Layer 3 of a small transformer language model trained on English Wikipedia (8 layers, counted from 0, width 128).
A neuron adds its activation times its output weights to the MLP's output. To switch it off is to set its activation to zero at one token and run the rest of the model.
A neuron's activation on a vector x is SiLU(gate . x) times (in . x), where the dot is the dot product.

Input weights of the MLP neurons that the questions are about. A number n stands for (n - 128) times 0.0039.
n64 gate: 174, 111, 106, 134, 127, 106, 153, 36, 140, 78, 126, 128, 131, 112, 116, 184, 166, 195, 90, 100, 150, 89, 127, 85, 176, 46, 164, 119, 137, 88, 122, 149, 119, 59, 201, 47, 181, 133, 135, 78, 175, 126, 130, 137, 86, 93, 162, 118, 202, 108, 130, 207, 146, 86, 149, 109, 117, 104, 56, 82, 157, 135, 135, 187, 138, 129, 114, 110, 137, 131, 199, 125, 97, 130, 151, 89, 123, 84, 155, 120, 136, 164, 103, 161, 199, 113, 164, 207, 87, 183, 111, 124, 71, 136, 81, 136, 174, 153, 106, 66, 136, 138, 102, 118, 120, 148, 162, 83, 102, 178, 108, 96, 103, 139, 94, 152, 59, 81, 110, 111, 96, 119, 93, 154, 183, 61, 96, 106
n127 gate: 72, 114, 115, 153, 103, 106, 110, 141, 154, 126, 150, 127, 177, 56, 199, 209, 181, 142, 134, 131, 60, 111, 98, 135, 149, 149, 158, 121, 102, 155, 130, 189, 104, 212, 119, 126, 66, 202, 118, 49, 119, 137, 96, 177, 179, 157, 121, 142, 137, 151, 106, 106, 146, 144, 102, 104, 121, 115, 134, 135, 130, 89, 134, 128, 90, 139, 160, 159, 127, 113, 123, 121, 116, 180, 188, 79, 158, 128, 185, 143, 88, 160, 149, 46, 150, 137, 175, 83, 131, 97, 15, 132, 168, 157, 147, 120, 166, 89, 167, 108, 113, 211, 74, 73, 121, 50, 174, 151, 153, 148, 177, 164, 137, 142, 177, 133, 47, 132, 87, 104, 94, 101, 130, 109, 125, 109, 145, 160
n193 gate: 137, 55, 129, 115, 134, 102, 196, 148, 98, 112, 157, 110, 50, 29, 147, 126, 81, 85, 163, 86, 170, 158, 147, 135, 133, 128, 119, 91, 173, 139, 108, 63, 164, 139, 192, 138, 115, 142, 119, 147, 134, 151, 150, 145, 160, 33, 152, 139, 111, 137, 134, 150, 115, 85, 170, 81, 69, 98, 122, 151, 154, 141, 57, 101, 181, 83, 128, 194, 110, 180, 145, 123, 118, 85, 136, 105, 220, 83, 109, 134, 127, 112, 152, 171, 178, 40, 143, 104, 93, 108, 154, 163, 154, 135, 149, 160, 98, 174, 104, 186, 88, 75, 144, 63, 86, 121, 103, 127, 131, 101, 122, 153, 73, 178, 96, 121, 147, 98, 103, 122, 130, 9, 243, 133, 156, 65, 113, 181
n222 gate: 111, 82, 117, 152, 166, 152, 208, 147, 141, 148, 101, 182, 99, 34, 162, 63, 166, 205, 128, 156, 176, 113, 179, 60, 195, 134, 171, 106, 94, 138, 76, 220, 33, 88, 161, 51, 143, 66, 133, 120, 95, 75, 143, 87, 123, 81, 174, 141, 103, 148, 138, 125, 144, 70, 116, 106, 170, 82, 132, 159, 159, 175, 119, 186, 100, 168, 86, 94, 28, 143, 60, 87, 111, 97, 168, 150, 168, 109, 149, 97, 178, 57, 133, 128, 166, 178, 89, 123, 139, 100, 167, 135, 162, 213, 189, 108, 139, 196, 94, 159, 135, 166, 147, 110, 132, 69, 152, 151, 123, 179, 144, 126, 73, 215, 158, 153, 136, 121, 126, 83, 129, 95, 102, 155, 93, 130, 99, 137
n244 gate: 138, 116, 137, 181, 114, 178, 63, 82, 129, 83, 75, 116, 98, 170, 114, 134, 179, 96, 160, 108, 175, 146, 177, 131, 156, 109, 105, 191, 75, 134, 98, 107, 141, 147, 86, 95, 127, 148, 60, 106, 68, 110, 184, 128, 123, 116, 160, 125, 93, 169, 162, 188, 148, 153, 72, 142, 114, 121, 112, 113, 128, 111, 113, 125, 130, 161, 129, 80, 100, 164, 133, 135, 122, 140, 137, 131, 132, 137, 67, 155, 171, 96, 244, 132, 159, 139, 92, 186, 130, 76, 163, 175, 189, 79, 70, 125, 107, 115, 134, 126, 181, 147, 87, 23, 181, 101, 88, 146, 126, 73, 76, 132, 112, 134, 79, 115, 135, 119, 181, 132, 107, 96, 159, 125, 92, 161, 114, 160
n64 in: 142, 122, 116, 88, 79, 181, 98, 168, 101, 165, 82, 81, 105, 133, 167, 127, 139, 181, 134, 113, 101, 198, 18, 169, 146, 87, 165, 66, 94, 105, 178, 130, 109, 108, 105, 127, 120, 74, 40, 170, 145, 182, 74, 157, 156, 63, 165, 68, 193, 46, 162, 147, 109, 152, 92, 135, 156, 85, 194, 115, 108, 121, 63, 161, 147, 130, 109, 165, 120, 44, 166, 129, 91, 141, 160, 154, 129, 153, 133, 118, 92, 178, 137, 130, 118, 162, 109, 116, 96, 167, 95, 144, 104, 151, 89, 178, 96, 190, 167, 40, 155, 162, 202, 128, 76, 58, 134, 96, 136, 183, 99, 118, 154, 108, 83, 122, 7, 101, 132, 123, 72, 145, 95, 83, 115, 121, 121, 188
n127 in: 136, 103, 161, 79, 136, 101, 101, 119, 108, 118, 123, 100, 124, 46, 210, 79, 152, 30, 162, 202, 60, 107, 162, 131, 180, 102, 92, 130, 142, 176, 143, 182, 76, 163, 137, 150, 100, 161, 174, 84, 109, 120, 78, 141, 112, 104, 128, 115, 150, 167, 111, 102, 119, 133, 64, 82, 94, 143, 131, 129, 149, 116, 118, 180, 155, 147, 223, 61, 139, 136, 132, 174, 94, 127, 116, 126, 181, 146, 104, 149, 135, 123, 209, 136, 125, 95, 193, 126, 90, 160, 93, 146, 177, 158, 78, 144, 192, 152, 127, 136, 202, 89, 157, 111, 129, 131, 118, 172, 127, 156, 99, 131, 150, 151, 192, 175, 117, 105, 82, 90, 144, 77, 99, 89, 49, 155, 138, 147
n193 in: 104, 118, 160, 101, 127, 136, 173, 81, 146, 131, 166, 111, 121, 161, 75, 157, 173, 168, 148, 197, 93, 142, 178, 119, 188, 88, 100, 131, 152, 149, 167, 165, 145, 157, 115, 184, 144, 71, 163, 114, 140, 142, 60, 140, 130, 132, 95, 126, 102, 63, 155, 153, 152, 156, 154, 115, 144, 160, 130, 159, 128, 110, 162, 109, 151, 129, 144, 118, 118, 134, 105, 104, 122, 157, 109, 211, 95, 77, 137, 150, 95, 128, 118, 127, 116, 110, 105, 142, 154, 139, 85, 10, 79, 185, 131, 168, 134, 107, 121, 147, 101, 30, 109, 160, 206, 188, 144, 93, 110, 219, 128, 203, 210, 134, 136, 137, 98, 147, 140, 111, 208, 86, 76, 136, 79, 134, 131, 127
n222 in: 97, 150, 116, 111, 86, 144, 100, 86, 107, 163, 65, 90, 23, 175, 122, 185, 149, 206, 151, 110, 189, 155, 110, 136, 155, 71, 167, 159, 124, 110, 178, 123, 141, 101, 150, 140, 101, 98, 109, 156, 142, 145, 126, 116, 160, 120, 138, 120, 149, 96, 186, 180, 70, 146, 197, 125, 46, 81, 165, 183, 104, 150, 119, 116, 176, 173, 133, 94, 158, 109, 150, 165, 87, 92, 136, 124, 41, 108, 136, 105, 102, 190, 90, 183, 87, 170, 164, 137, 103, 119, 157, 79, 118, 158, 93, 116, 112, 180, 129, 120, 135, 124, 134, 94, 142, 75, 88, 119, 72, 132, 90, 139, 134, 51, 157, 120, 139, 86, 135, 102, 176, 130, 33, 155, 107, 111, 88, 110
n244 in: 78, 115, 32, 136, 141, 145, 133, 128, 128, 146, 195, 122, 128, 133, 106, 173, 157, 104, 170, 105, 229, 109, 102, 175, 130, 70, 145, 110, 212, 63, 82, 73, 132, 103, 143, 90, 140, 106, 148, 199, 234, 130, 127, 79, 123, 160, 134, 135, 112, 121, 71, 163, 97, 158, 177, 118, 130, 184, 105, 141, 64, 134, 157, 96, 175, 138, 163, 138, 160, 122, 162, 149, 127, 129, 116, 146, 125, 121, 187, 83, 120, 171, 123, 109, 72, 96, 146, 75, 124, 140, 156, 151, 103, 113, 87, 86, 163, 152, 97, 98, 128, 58, 67, 90, 57, 222, 86, 93, 116, 207, 143, 92, 28, 124, 98, 130, 127, 156, 151, 88, 157, 94, 112, 136, 240, 122, 119, 55

Output weights of the MLP neurons that the questions are about. A number n stands for (n - 128) times 0.0038.
n64: 124, 181, 158, 167, 154, 125, 108, 91, 139, 112, 121, 116, 114, 152, 125, 184, 174, 157, 158, 104, 92, 124, 93, 153, 168, 152, 57, 133, 171, 105, 143, 130, 118, 71, 110, 175, 90, 148, 134, 92, 153, 147, 122, 107, 149, 138, 124, 174, 69, 127, 112, 71, 119, 182, 191, 79, 134, 129, 85, 130, 123, 134, 87, 113, 135, 129, 125, 54, 130, 85, 160, 64, 59, 144, 184, 165, 137, 148, 164, 210, 125, 163, 98, 128, 182, 124, 157, 86, 107, 112, 112, 163, 104, 198, 147, 147, 159, 84, 98, 119, 96, 119, 68, 65, 161, 86, 52, 159, 156, 104, 118, 155, 95, 158, 124, 77, 142, 149, 102, 115, 93, 139, 92, 157, 143, 111, 151, 135
n127: 176, 146, 85, 115, 158, 111, 81, 117, 173, 168, 146, 105, 115, 118, 132, 100, 108, 79, 106, 155, 125, 115, 126, 107, 151, 171, 122, 68, 134, 143, 124, 168, 159, 71, 141, 98, 156, 102, 131, 152, 133, 108, 101, 62, 148, 124, 152, 88, 108, 105, 84, 139, 72, 124, 152, 161, 151, 135, 137, 109, 93, 124, 60, 133, 67, 60, 157, 181, 143, 137, 120, 103, 147, 122, 123, 125, 118, 144, 128, 133, 185, 116, 147, 131, 135, 122, 136, 126, 102, 134, 88, 167, 144, 175, 146, 170, 132, 110, 145, 139, 85, 148, 86, 92, 61, 117, 130, 117, 136, 164, 102, 121, 154, 78, 161, 120, 140, 131, 132, 6, 63, 120, 88, 101, 152, 120, 136, 143
n193: 126, 125, 123, 151, 181, 88, 144, 96, 99, 145, 177, 113, 118, 53, 167, 102, 127, 128, 162, 116, 131, 156, 144, 129, 99, 134, 78, 128, 111, 90, 107, 61, 177, 113, 124, 112, 136, 125, 159, 174, 174, 149, 133, 97, 134, 96, 175, 132, 126, 137, 150, 92, 105, 111, 158, 125, 113, 102, 100, 107, 98, 159, 93, 117, 183, 86, 157, 142, 191, 139, 144, 149, 146, 140, 160, 151, 170, 124, 91, 83, 129, 58, 116, 179, 141, 111, 177, 128, 116, 109, 82, 177, 90, 119, 158, 119, 149, 125, 152, 153, 122, 157, 99, 149, 72, 185, 141, 106, 98, 137, 115, 173, 104, 111, 89, 161, 188, 134, 74, 85, 113, 104, 125, 127, 104, 115, 101, 100
n222: 156, 149, 144, 164, 88, 129, 144, 164, 168, 57, 134, 175, 118, 174, 143, 112, 130, 107, 131, 78, 181, 148, 107, 128, 46, 101, 93, 90, 148, 153, 193, 142, 116, 147, 91, 189, 126, 92, 76, 162, 161, 154, 170, 134, 164, 151, 112, 120, 115, 156, 99, 92, 141, 130, 193, 94, 92, 137, 132, 118, 179, 86, 144, 213, 136, 105, 111, 185, 121, 138, 102, 156, 141, 90, 148, 120, 147, 170, 144, 142, 180, 177, 162, 105, 138, 173, 174, 116, 190, 160, 151, 138, 120, 30, 109, 123, 190, 156, 158, 121, 159, 171, 114, 148, 72, 138, 88, 147, 152, 125, 141, 185, 159, 179, 116, 130, 74, 89, 141, 147, 163, 184, 132, 105, 165, 162, 111, 186
n244: 123, 90, 91, 133, 113, 126, 115, 115, 124, 55, 169, 148, 102, 115, 98, 83, 173, 86, 122, 156, 141, 147, 142, 112, 135, 139, 170, 89, 38, 124, 147, 164, 114, 188, 129, 117, 99, 80, 109, 105, 67, 150, 58, 177, 97, 108, 117, 153, 89, 162, 155, 100, 157, 118, 85, 114, 36, 125, 163, 136, 163, 141, 137, 95, 183, 146, 138, 145, 141, 144, 128, 152, 101, 144, 175, 115, 134, 106, 145, 132, 169, 124, 132, 106, 121, 137, 70, 145, 121, 121, 145, 70, 145, 138, 131, 114, 86, 83, 187, 111, 161, 96, 158, 148, 127, 123, 136, 106, 140, 117, 118, 107, 151, 97, 119, 105, 151, 99, 156, 176, 82, 119, 91, 136, 98, 149, 147, 162

Each question names a token from some text and the token that comes next. It shows the vector x that enters the MLP there. A number n stands for (n - 128) times 0.031.

Then comes g, the gradient of the next token's log-probability with respect to the MLP's output, scaled to length 1. A neuron's effect is roughly proportional to its activation times (output weights . g). A number n stands for (n - 128) times 0.0028.

")", then " on"
x: 151, 163, 145, 89, 115, 162, 85, 117, 114, 166, 96, 157, 136, 165, 99, 135, 138, 105, 142, 116, 128, 90, 142, 122, 141, 147, 133, 95, 168, 117, 145, 132, 157, 120, 153, 96, 138, 115, 181, 137, 42, 158, 124, 118, 144, 137, 119, 114, 138, 147, 156, 130, 143, 106, 123, 102, 126, 126, 124, 128, 143, 145, 74, 144, 117, 131, 143, 137, 151, 147, 118, 120, 122, 125, 144, 127, 156, 132, 145, 124, 147, 111, 145, 141, 110, 140, 130, 80, 115, 120, 115, 154, 142, 129, 135, 152, 92, 116, 121, 147, 105, 162, 165, 136, 115, 67, 106, 120, 102, 126, 123, 127, 100, 140, 131, 146, 118, 118, 177, 137, 116, 134, 124, 109, 159, 119, 153, 124
g: 184, 144, 163, 105, 98, 173, 77, 119, 168, 120, 100, 101, 155, 127, 175, 164, 166, 73, 122, 91, 152, 102, 118, 158, 76, 154, 120, 171, 123, 142, 110, 111, 144, 160, 103, 147, 148, 121, 147, 133, 202, 149, 172, 124, 112, 108, 59, 117, 112, 149, 120, 87, 155, 93, 75, 161, 126, 148, 63, 108, 127, 55, 124, 82, 138, 98, 125, 117, 132, 76, 102, 113, 78, 170, 142, 83, 91, 195, 177, 163, 81, 159, 156, 153, 97, 181, 115, 122, 117, 151, 145, 138, 142, 129, 151, 159, 100, 146, 117, 121, 80, 143, 124, 135, 105, 63, 123, 105, 76, 131, 83, 169, 141, 158, 154, 156, 128, 76, 143, 142, 120, 159, 159, 107, 146, 135, 142, 166
Which neuron, switched off, lowers the next token's probability most? n193

" sett", then "ings"
x: 120, 122, 138, 110, 115, 147, 97, 146, 132, 172, 120, 146, 139, 112, 116, 125, 143, 142, 101, 123, 178, 118, 118, 146, 68, 145, 126, 135, 173, 119, 141, 123, 141, 95, 145, 113, 102, 98, 135, 112, 106, 130, 124, 99, 167, 161, 132, 126, 138, 161, 117, 158, 102, 90, 115, 161, 167, 127, 159, 123, 156, 104, 107, 184, 95, 110, 128, 127, 116, 148, 140, 128, 133, 130, 101, 133, 155, 118, 143, 189, 104, 142, 124, 104, 108, 145, 124, 117, 130, 124, 149, 150, 132, 142, 131, 142, 121, 107, 100, 167, 155, 131, 140, 95, 141, 102, 107, 111, 160, 132, 135, 149, 125, 145, 97, 109, 128, 150, 155, 102, 95, 157, 188, 131, 122, 65, 148, 160
g: 151, 119, 105, 110, 139, 149, 125, 128, 139, 152, 146, 188, 107, 114, 101, 125, 120, 144, 131, 145, 146, 144, 144, 125, 117, 131, 152, 165, 147, 123, 128, 84, 96, 109, 142, 91, 199, 119, 186, 102, 139, 63, 134, 184, 158, 76, 101, 177, 124, 82, 118, 166, 114, 121, 93, 129, 147, 182, 104, 140, 113, 72, 126, 156, 105, 171, 161, 90, 141, 171, 144, 148, 112, 134, 143, 131, 119, 164, 136, 196, 89, 108, 154, 147, 69, 159, 122, 167, 133, 82, 134, 82, 139, 140, 174, 72, 85, 153, 101, 79, 117, 93, 160, 129, 117, 97, 137, 60, 109, 182, 97, 107, 177, 168, 126, 209, 133, 126, 147, 123, 176, 68, 120, 81, 94, 120, 151, 167
Which neuron, switched off, lowers the next token's probability most? n193

" board", then "ing"
x: 130, 142, 138, 97, 114, 167, 114, 144, 129, 156, 135, 176, 156, 118, 136, 127, 142, 142, 106, 112, 141, 157, 142, 144, 98, 157, 113, 147, 143, 132, 161, 130, 142, 118, 155, 83, 111, 82, 137, 134, 90, 139, 101, 123, 142, 131, 94, 78, 112, 162, 122, 142, 106, 114, 141, 141, 150, 124, 133, 135, 150, 114, 121, 183, 137, 113, 147, 84, 139, 149, 164, 133, 119, 94, 113, 161, 168, 134, 161, 190, 126, 106, 135, 96, 107, 140, 141, 114, 132, 120, 148, 145, 140, 147, 109, 139, 87, 112, 113, 176, 152, 127, 163, 122, 123, 77, 101, 114, 130, 147, 133, 150, 115, 140, 86, 140, 137, 108, 158, 112, 130, 131, 125, 115, 162, 117, 104, 131
g: 121, 87, 121, 165, 160, 144, 96, 115, 176, 109, 148, 164, 123, 113, 141, 101, 141, 143, 132, 177, 189, 158, 121, 157, 156, 140, 124, 165, 112, 191, 149, 103, 128, 127, 99, 115, 157, 91, 125, 70, 128, 67, 154, 131, 173, 101, 115, 67, 122, 105, 181, 145, 178, 73, 157, 172, 165, 154, 177, 122, 116, 116, 144, 146, 106, 145, 134, 159, 135, 135, 155, 149, 86, 106, 92, 125, 169, 122, 126, 104, 90, 181, 205, 125, 121, 154, 113, 206, 122, 86, 98, 137, 121, 140, 119, 149, 91, 83, 119, 180, 122, 109, 127, 118, 118, 123, 144, 100, 135, 107, 137, 85, 138, 134, 70, 152, 101, 144, 102, 55, 103, 145, 136, 35, 137, 189, 142, 100
Which neuron, switched off, lowers the next token's probability most? n64

".", then " Gen"
x: 146, 152, 110, 116, 147, 142, 96, 98, 149, 122, 101, 137, 146, 143, 140, 88, 146, 118, 132, 114, 80, 108, 104, 118, 112, 152, 121, 122, 88, 120, 165, 105, 131, 114, 115, 135, 158, 95, 177, 110, 99, 145, 148, 126, 128, 158, 125, 155, 142, 151, 105, 158, 102, 122, 123, 146, 120, 126, 94, 165, 149, 132, 129, 105, 101, 146, 120, 127, 122, 145, 154, 140, 104, 150, 163, 103, 184, 135, 127, 120, 111, 134, 157, 123, 130, 104, 139, 103, 132, 165, 127, 111, 136, 163, 116, 147, 125, 99, 100, 167, 121, 156, 160, 126, 184, 114, 153, 142, 129, 141, 150, 125, 80, 153, 98, 133, 153, 107, 186, 112, 170, 99, 126, 143, 131, 131, 124, 117
g: 122, 107, 170, 152, 170, 112, 73, 159, 106, 154, 151, 140, 140, 173, 213, 105, 132, 125, 124, 96, 127, 113, 126, 148, 113, 100, 93, 73, 132, 109, 135, 145, 102, 121, 100, 111, 167, 150, 95, 88, 131, 96, 136, 110, 167, 158, 112, 145, 163, 113, 138, 39, 159, 133, 179, 148, 127, 136, 87, 134, 201, 157, 120, 155, 135, 119, 105, 103, 85, 77, 124, 188, 118, 145, 67, 89, 92, 142, 186, 72, 179, 144, 93, 173, 84, 81, 161, 85, 142, 165, 112, 137, 144, 105, 95, 99, 109, 128, 126, 120, 123, 136, 107, 130, 140, 173, 115, 129, 137, 71, 87, 147, 104, 141, 119, 186, 91, 145, 77, 194, 141, 131, 96, 107, 129, 105, 90, 136
Which neuron, switched off, lowers the next token's probability most? n244

"um", then " and"
x: 161, 148, 122, 103, 125, 175, 115, 99, 137, 137, 93, 156, 153, 118, 124, 147, 130, 145, 109, 146, 140, 116, 138, 148, 109, 140, 123, 120, 141, 162, 155, 110, 145, 120, 127, 107, 171, 125, 115, 165, 71, 152, 140, 128, 135, 139, 129, 117, 117, 171, 123, 129, 165, 124, 170, 186, 150, 139, 119, 131, 152, 106, 141, 139, 122, 84, 149, 150, 106, 115, 165, 117, 161, 155, 120, 121, 139, 142, 133, 161, 139, 134, 127, 123, 82, 125, 129, 133, 114, 112, 102, 123, 146, 146, 156, 137, 136, 113, 125, 144, 137, 127, 121, 129, 127, 34, 97, 129, 129, 130, 100, 143, 111, 152, 68, 124, 172, 93, 119, 104, 164, 108, 123, 110, 157, 142, 153, 123
g: 57, 153, 134, 126, 117, 100, 111, 132, 118, 122, 77, 134, 123, 114, 76, 169, 142, 175, 135, 96, 131, 144, 136, 106, 171, 112, 109, 82, 128, 122, 141, 116, 96, 163, 82, 88, 111, 141, 132, 128, 81, 146, 103, 86, 91, 165, 103, 145, 160, 77, 98, 123, 141, 146, 107, 98, 127, 168, 93, 114, 121, 218, 96, 151, 165, 98, 157, 72, 185, 114, 120, 143, 152, 63, 88, 111, 84, 100, 140, 123, 175, 114, 127, 140, 159, 173, 137, 124, 122, 65, 107, 146, 137, 121, 139, 113, 122, 124, 79, 152, 131, 172, 153, 133, 109, 78, 178, 146, 67, 164, 90, 136, 119, 152, 111, 157, 170, 133, 114, 127, 152, 84, 158, 71, 103, 32, 159, 147
Which neuron, switched off, lowers the next token's probability most? n244

"uan", then "ma"
x: 116, 113, 148, 133, 78, 186, 120, 104, 88, 159, 103, 121, 143, 83, 125, 113, 156, 139, 127, 141, 110, 135, 136, 162, 126, 164, 121, 118, 164, 121, 146, 132, 163, 103, 79, 124, 147, 132, 130, 102, 118, 148, 159, 134, 95, 124, 126, 107, 140, 146, 130, 151, 127, 156, 134, 113, 144, 106, 112, 160, 121, 102, 98, 162, 134, 141, 116, 105, 137, 130, 133, 126, 101, 133, 118, 145, 171, 118, 120, 143, 149, 135, 117, 104, 134, 87, 165, 148, 125, 132, 111, 160, 124, 147, 159, 129, 104, 111, 116, 143, 103, 150, 118, 140, 164, 32, 112, 135, 134, 157, 133, 133, 122, 101, 99, 128, 150, 143, 101, 115, 115, 163, 121, 128, 160, 105, 127, 146
g: 171, 67, 121, 189, 78, 86, 128, 126, 123, 153, 141, 182, 128, 122, 113, 120, 145, 95, 176, 93, 110, 99, 152, 81, 147, 130, 141, 140, 118, 133, 125, 159, 96, 149, 134, 87, 133, 155, 141, 148, 66, 96, 125, 132, 179, 135, 104, 124, 68, 126, 100, 118, 98, 136, 162, 125, 128, 195, 160, 109, 156, 99, 83, 114, 90, 101, 129, 120, 102, 117, 145, 102, 81, 153, 119, 113, 145, 166, 153, 112, 123, 71, 115, 141, 122, 164, 194, 55, 119, 209, 117, 174, 85, 149, 136, 92, 134, 99, 107, 53, 135, 119, 86, 85, 96, 94, 99, 147, 66, 141, 121, 113, 133, 181, 132, 124, 142, 108, 111, 70, 135, 165, 80, 141, 81, 126, 97, 154
Which neuron, switched off, lowers the next token's probability most? n127

"act", then "ical"
x: 125, 160, 136, 141, 89, 151, 82, 96, 160, 135, 119, 121, 141, 126, 162, 146, 175, 114, 128, 123, 144, 164, 102, 168, 93, 115, 112, 110, 142, 147, 173, 153, 120, 120, 123, 109, 160, 102, 132, 103, 97, 170, 145, 85, 179, 156, 130, 61, 139, 158, 118, 126, 135, 114, 110, 113, 150, 135, 105, 133, 123, 116, 163, 110, 133, 123, 172, 112, 100, 137, 137, 176, 141, 132, 99, 127, 144, 121, 119, 110, 128, 168, 133, 112, 160, 137, 141, 131, 106, 165, 123, 124, 149, 128, 139, 142, 140, 114, 110, 145, 106, 163, 114, 164, 117, 72, 91, 118, 144, 155, 149, 117, 129, 151, 105, 97, 154, 145, 142, 100, 118, 124, 119, 109, 158, 107, 159, 132
g: 156, 104, 184, 175, 149, 148, 107, 157, 158, 149, 109, 123, 164, 111, 127, 145, 68, 176, 123, 125, 124, 88, 107, 144, 134, 93, 84, 157, 142, 139, 136, 119, 137, 141, 103, 97, 117, 121, 87, 165, 100, 114, 127, 94, 88, 92, 129, 110, 192, 125, 57, 112, 134, 103, 76, 64, 140, 154, 173, 155, 83, 140, 78, 114, 124, 160, 173, 129, 118, 168, 167, 118, 170, 95, 150, 144, 138, 130, 159, 103, 137, 126, 143, 126, 138, 117, 155, 116, 197, 127, 175, 147, 115, 92, 122, 171, 70, 141, 141, 117, 95, 67, 143, 218, 149, 183, 102, 88, 140, 134, 149, 71, 147, 144, 138, 141, 122, 121, 119, 144, 190, 166, 206, 139, 134, 90, 175, 129
Which neuron, switched off, raises the next token's probability most? n127

" on", then " a"
x: 140, 108, 127, 137, 96, 150, 130, 99, 122, 215, 106, 153, 148, 177, 103, 107, 132, 132, 147, 119, 125, 132, 127, 152, 138, 143, 107, 118, 143, 141, 145, 86, 149, 103, 116, 102, 118, 123, 142, 129, 79, 151, 134, 125, 168, 139, 136, 138, 160, 146, 142, 162, 131, 114, 142, 99, 158, 105, 111, 141, 166, 113, 102, 150, 128, 130, 141, 93, 150, 127, 149, 138, 111, 115, 108, 150, 137, 104, 158, 174, 153, 144, 141, 105, 115, 138, 156, 159, 134, 143, 140, 137, 150, 169, 132, 145, 120, 128, 118, 145, 145, 173, 144, 149, 160, 129, 118, 131, 141, 157, 92, 113, 104, 137, 116, 119, 130, 99, 123, 126, 112, 123, 104, 123, 150, 96, 123, 100
g: 94, 127, 119, 109, 191, 70, 73, 100, 105, 111, 174, 84, 76, 124, 98, 153, 156, 107, 130, 141, 90, 87, 162, 146, 160, 168, 127, 114, 123, 110, 137, 151, 156, 112, 135, 114, 131, 180, 80, 135, 116, 98, 131, 118, 174, 101, 95, 111, 190, 122, 127, 66, 104, 122, 177, 123, 85, 141, 91, 103, 173, 146, 101, 175, 176, 122, 200, 137, 175, 124, 153, 133, 138, 91, 150, 160, 155, 130, 180, 198, 82, 131, 123, 153, 109, 143, 111, 89, 100, 128, 119, 102, 157, 137, 149, 76, 124, 150, 109, 164, 142, 83, 98, 130, 74, 98, 129, 140, 136, 158, 175, 114, 153, 98, 85, 64, 186, 100, 142, 137, 94, 115, 100, 114, 99, 175, 98, 98
Which neuron, switched off, lowers the next token's probability most? n64

")", then " of"
x: 142, 160, 154, 89, 104, 144, 84, 124, 114, 173, 96, 159, 141, 161, 91, 140, 133, 105, 136, 122, 140, 105, 137, 125, 146, 143, 135, 99, 171, 108, 152, 131, 147, 113, 151, 92, 139, 128, 184, 153, 55, 157, 125, 121, 162, 132, 121, 116, 141, 155, 155, 121, 127, 114, 134, 108, 136, 132, 126, 122, 141, 140, 74, 146, 122, 127, 140, 140, 142, 151, 122, 127, 128, 119, 141, 135, 155, 120, 154, 137, 152, 117, 145, 138, 106, 143, 138, 96, 122, 134, 121, 146, 137, 140, 134, 153, 101, 121, 116, 151, 108, 157, 168, 135, 119, 58, 92, 120, 95, 122, 119, 129, 98, 133, 122, 143, 120, 131, 175, 132, 121, 145, 128, 109, 160, 122, 150, 121
g: 195, 86, 132, 137, 216, 155, 140, 147, 173, 157, 137, 143, 125, 95, 179, 146, 99, 73, 161, 152, 134, 110, 161, 107, 89, 189, 140, 146, 72, 62, 128, 176, 47, 157, 92, 85, 138, 135, 97, 152, 147, 125, 114, 127, 133, 85, 111, 82, 124, 164, 125, 116, 89, 146, 70, 163, 93, 146, 87, 173, 133, 99, 113, 144, 110, 120, 152, 110, 125, 188, 149, 81, 133, 137, 144, 111, 125, 99, 159, 159, 132, 162, 157, 97, 91, 164, 173, 153, 130, 189, 139, 87, 157, 88, 109, 118, 101, 132, 149, 144, 133, 80, 164, 127, 139, 78, 130, 142, 137, 165, 75, 92, 132, 141, 100, 81, 150, 89, 146, 117, 149, 99, 150, 161, 150, 131, 126, 143
Which neuron, switched off, lowers the next token's probability most? n193

"gr", then "ade"
x: 142, 146, 108, 107, 109, 170, 120, 90, 123, 148, 126, 129, 161, 101, 121, 145, 92, 172, 104, 145, 138, 179, 105, 168, 110, 133, 107, 146, 172, 119, 162, 102, 124, 85, 163, 110, 159, 134, 151, 124, 81, 122, 148, 84, 160, 91, 129, 64, 127, 163, 97, 122, 129, 105, 144, 107, 126, 115, 81, 121, 142, 136, 120, 155, 118, 88, 155, 135, 108, 117, 144, 148, 134, 151, 134, 169, 156, 137, 134, 162, 142, 127, 170, 105, 116, 149, 135, 150, 125, 176, 115, 138, 110, 103, 145, 138, 125, 115, 131, 125, 150, 157, 131, 115, 134, 113, 105, 155, 146, 126, 139, 104, 129, 134, 124, 157, 147, 133, 142, 113, 121, 120, 110, 79, 158, 129, 127, 120
g: 154, 108, 138, 67, 75, 136, 160, 142, 219, 181, 136, 153, 102, 125, 129, 113, 102, 140, 75, 117, 89, 45, 182, 151, 97, 132, 106, 87, 92, 185, 151, 88, 130, 104, 67, 100, 97, 120, 181, 152, 132, 128, 138, 170, 90, 153, 141, 136, 132, 105, 100, 167, 115, 127, 90, 60, 183, 69, 109, 165, 146, 147, 73, 127, 161, 163, 143, 108, 112, 109, 123, 163, 128, 157, 98, 140, 115, 163, 123, 158, 115, 130, 136, 92, 86, 158, 133, 174, 174, 167, 121, 74, 126, 147, 69, 108, 125, 160, 130, 116, 122, 163, 124, 119, 97, 114, 111, 112, 66, 120, 113, 175, 109, 137, 135, 154, 162, 165, 160, 89, 110, 102, 127, 109, 111, 125, 111, 94
Which neuron, switched off, raises the next token's probability most? n64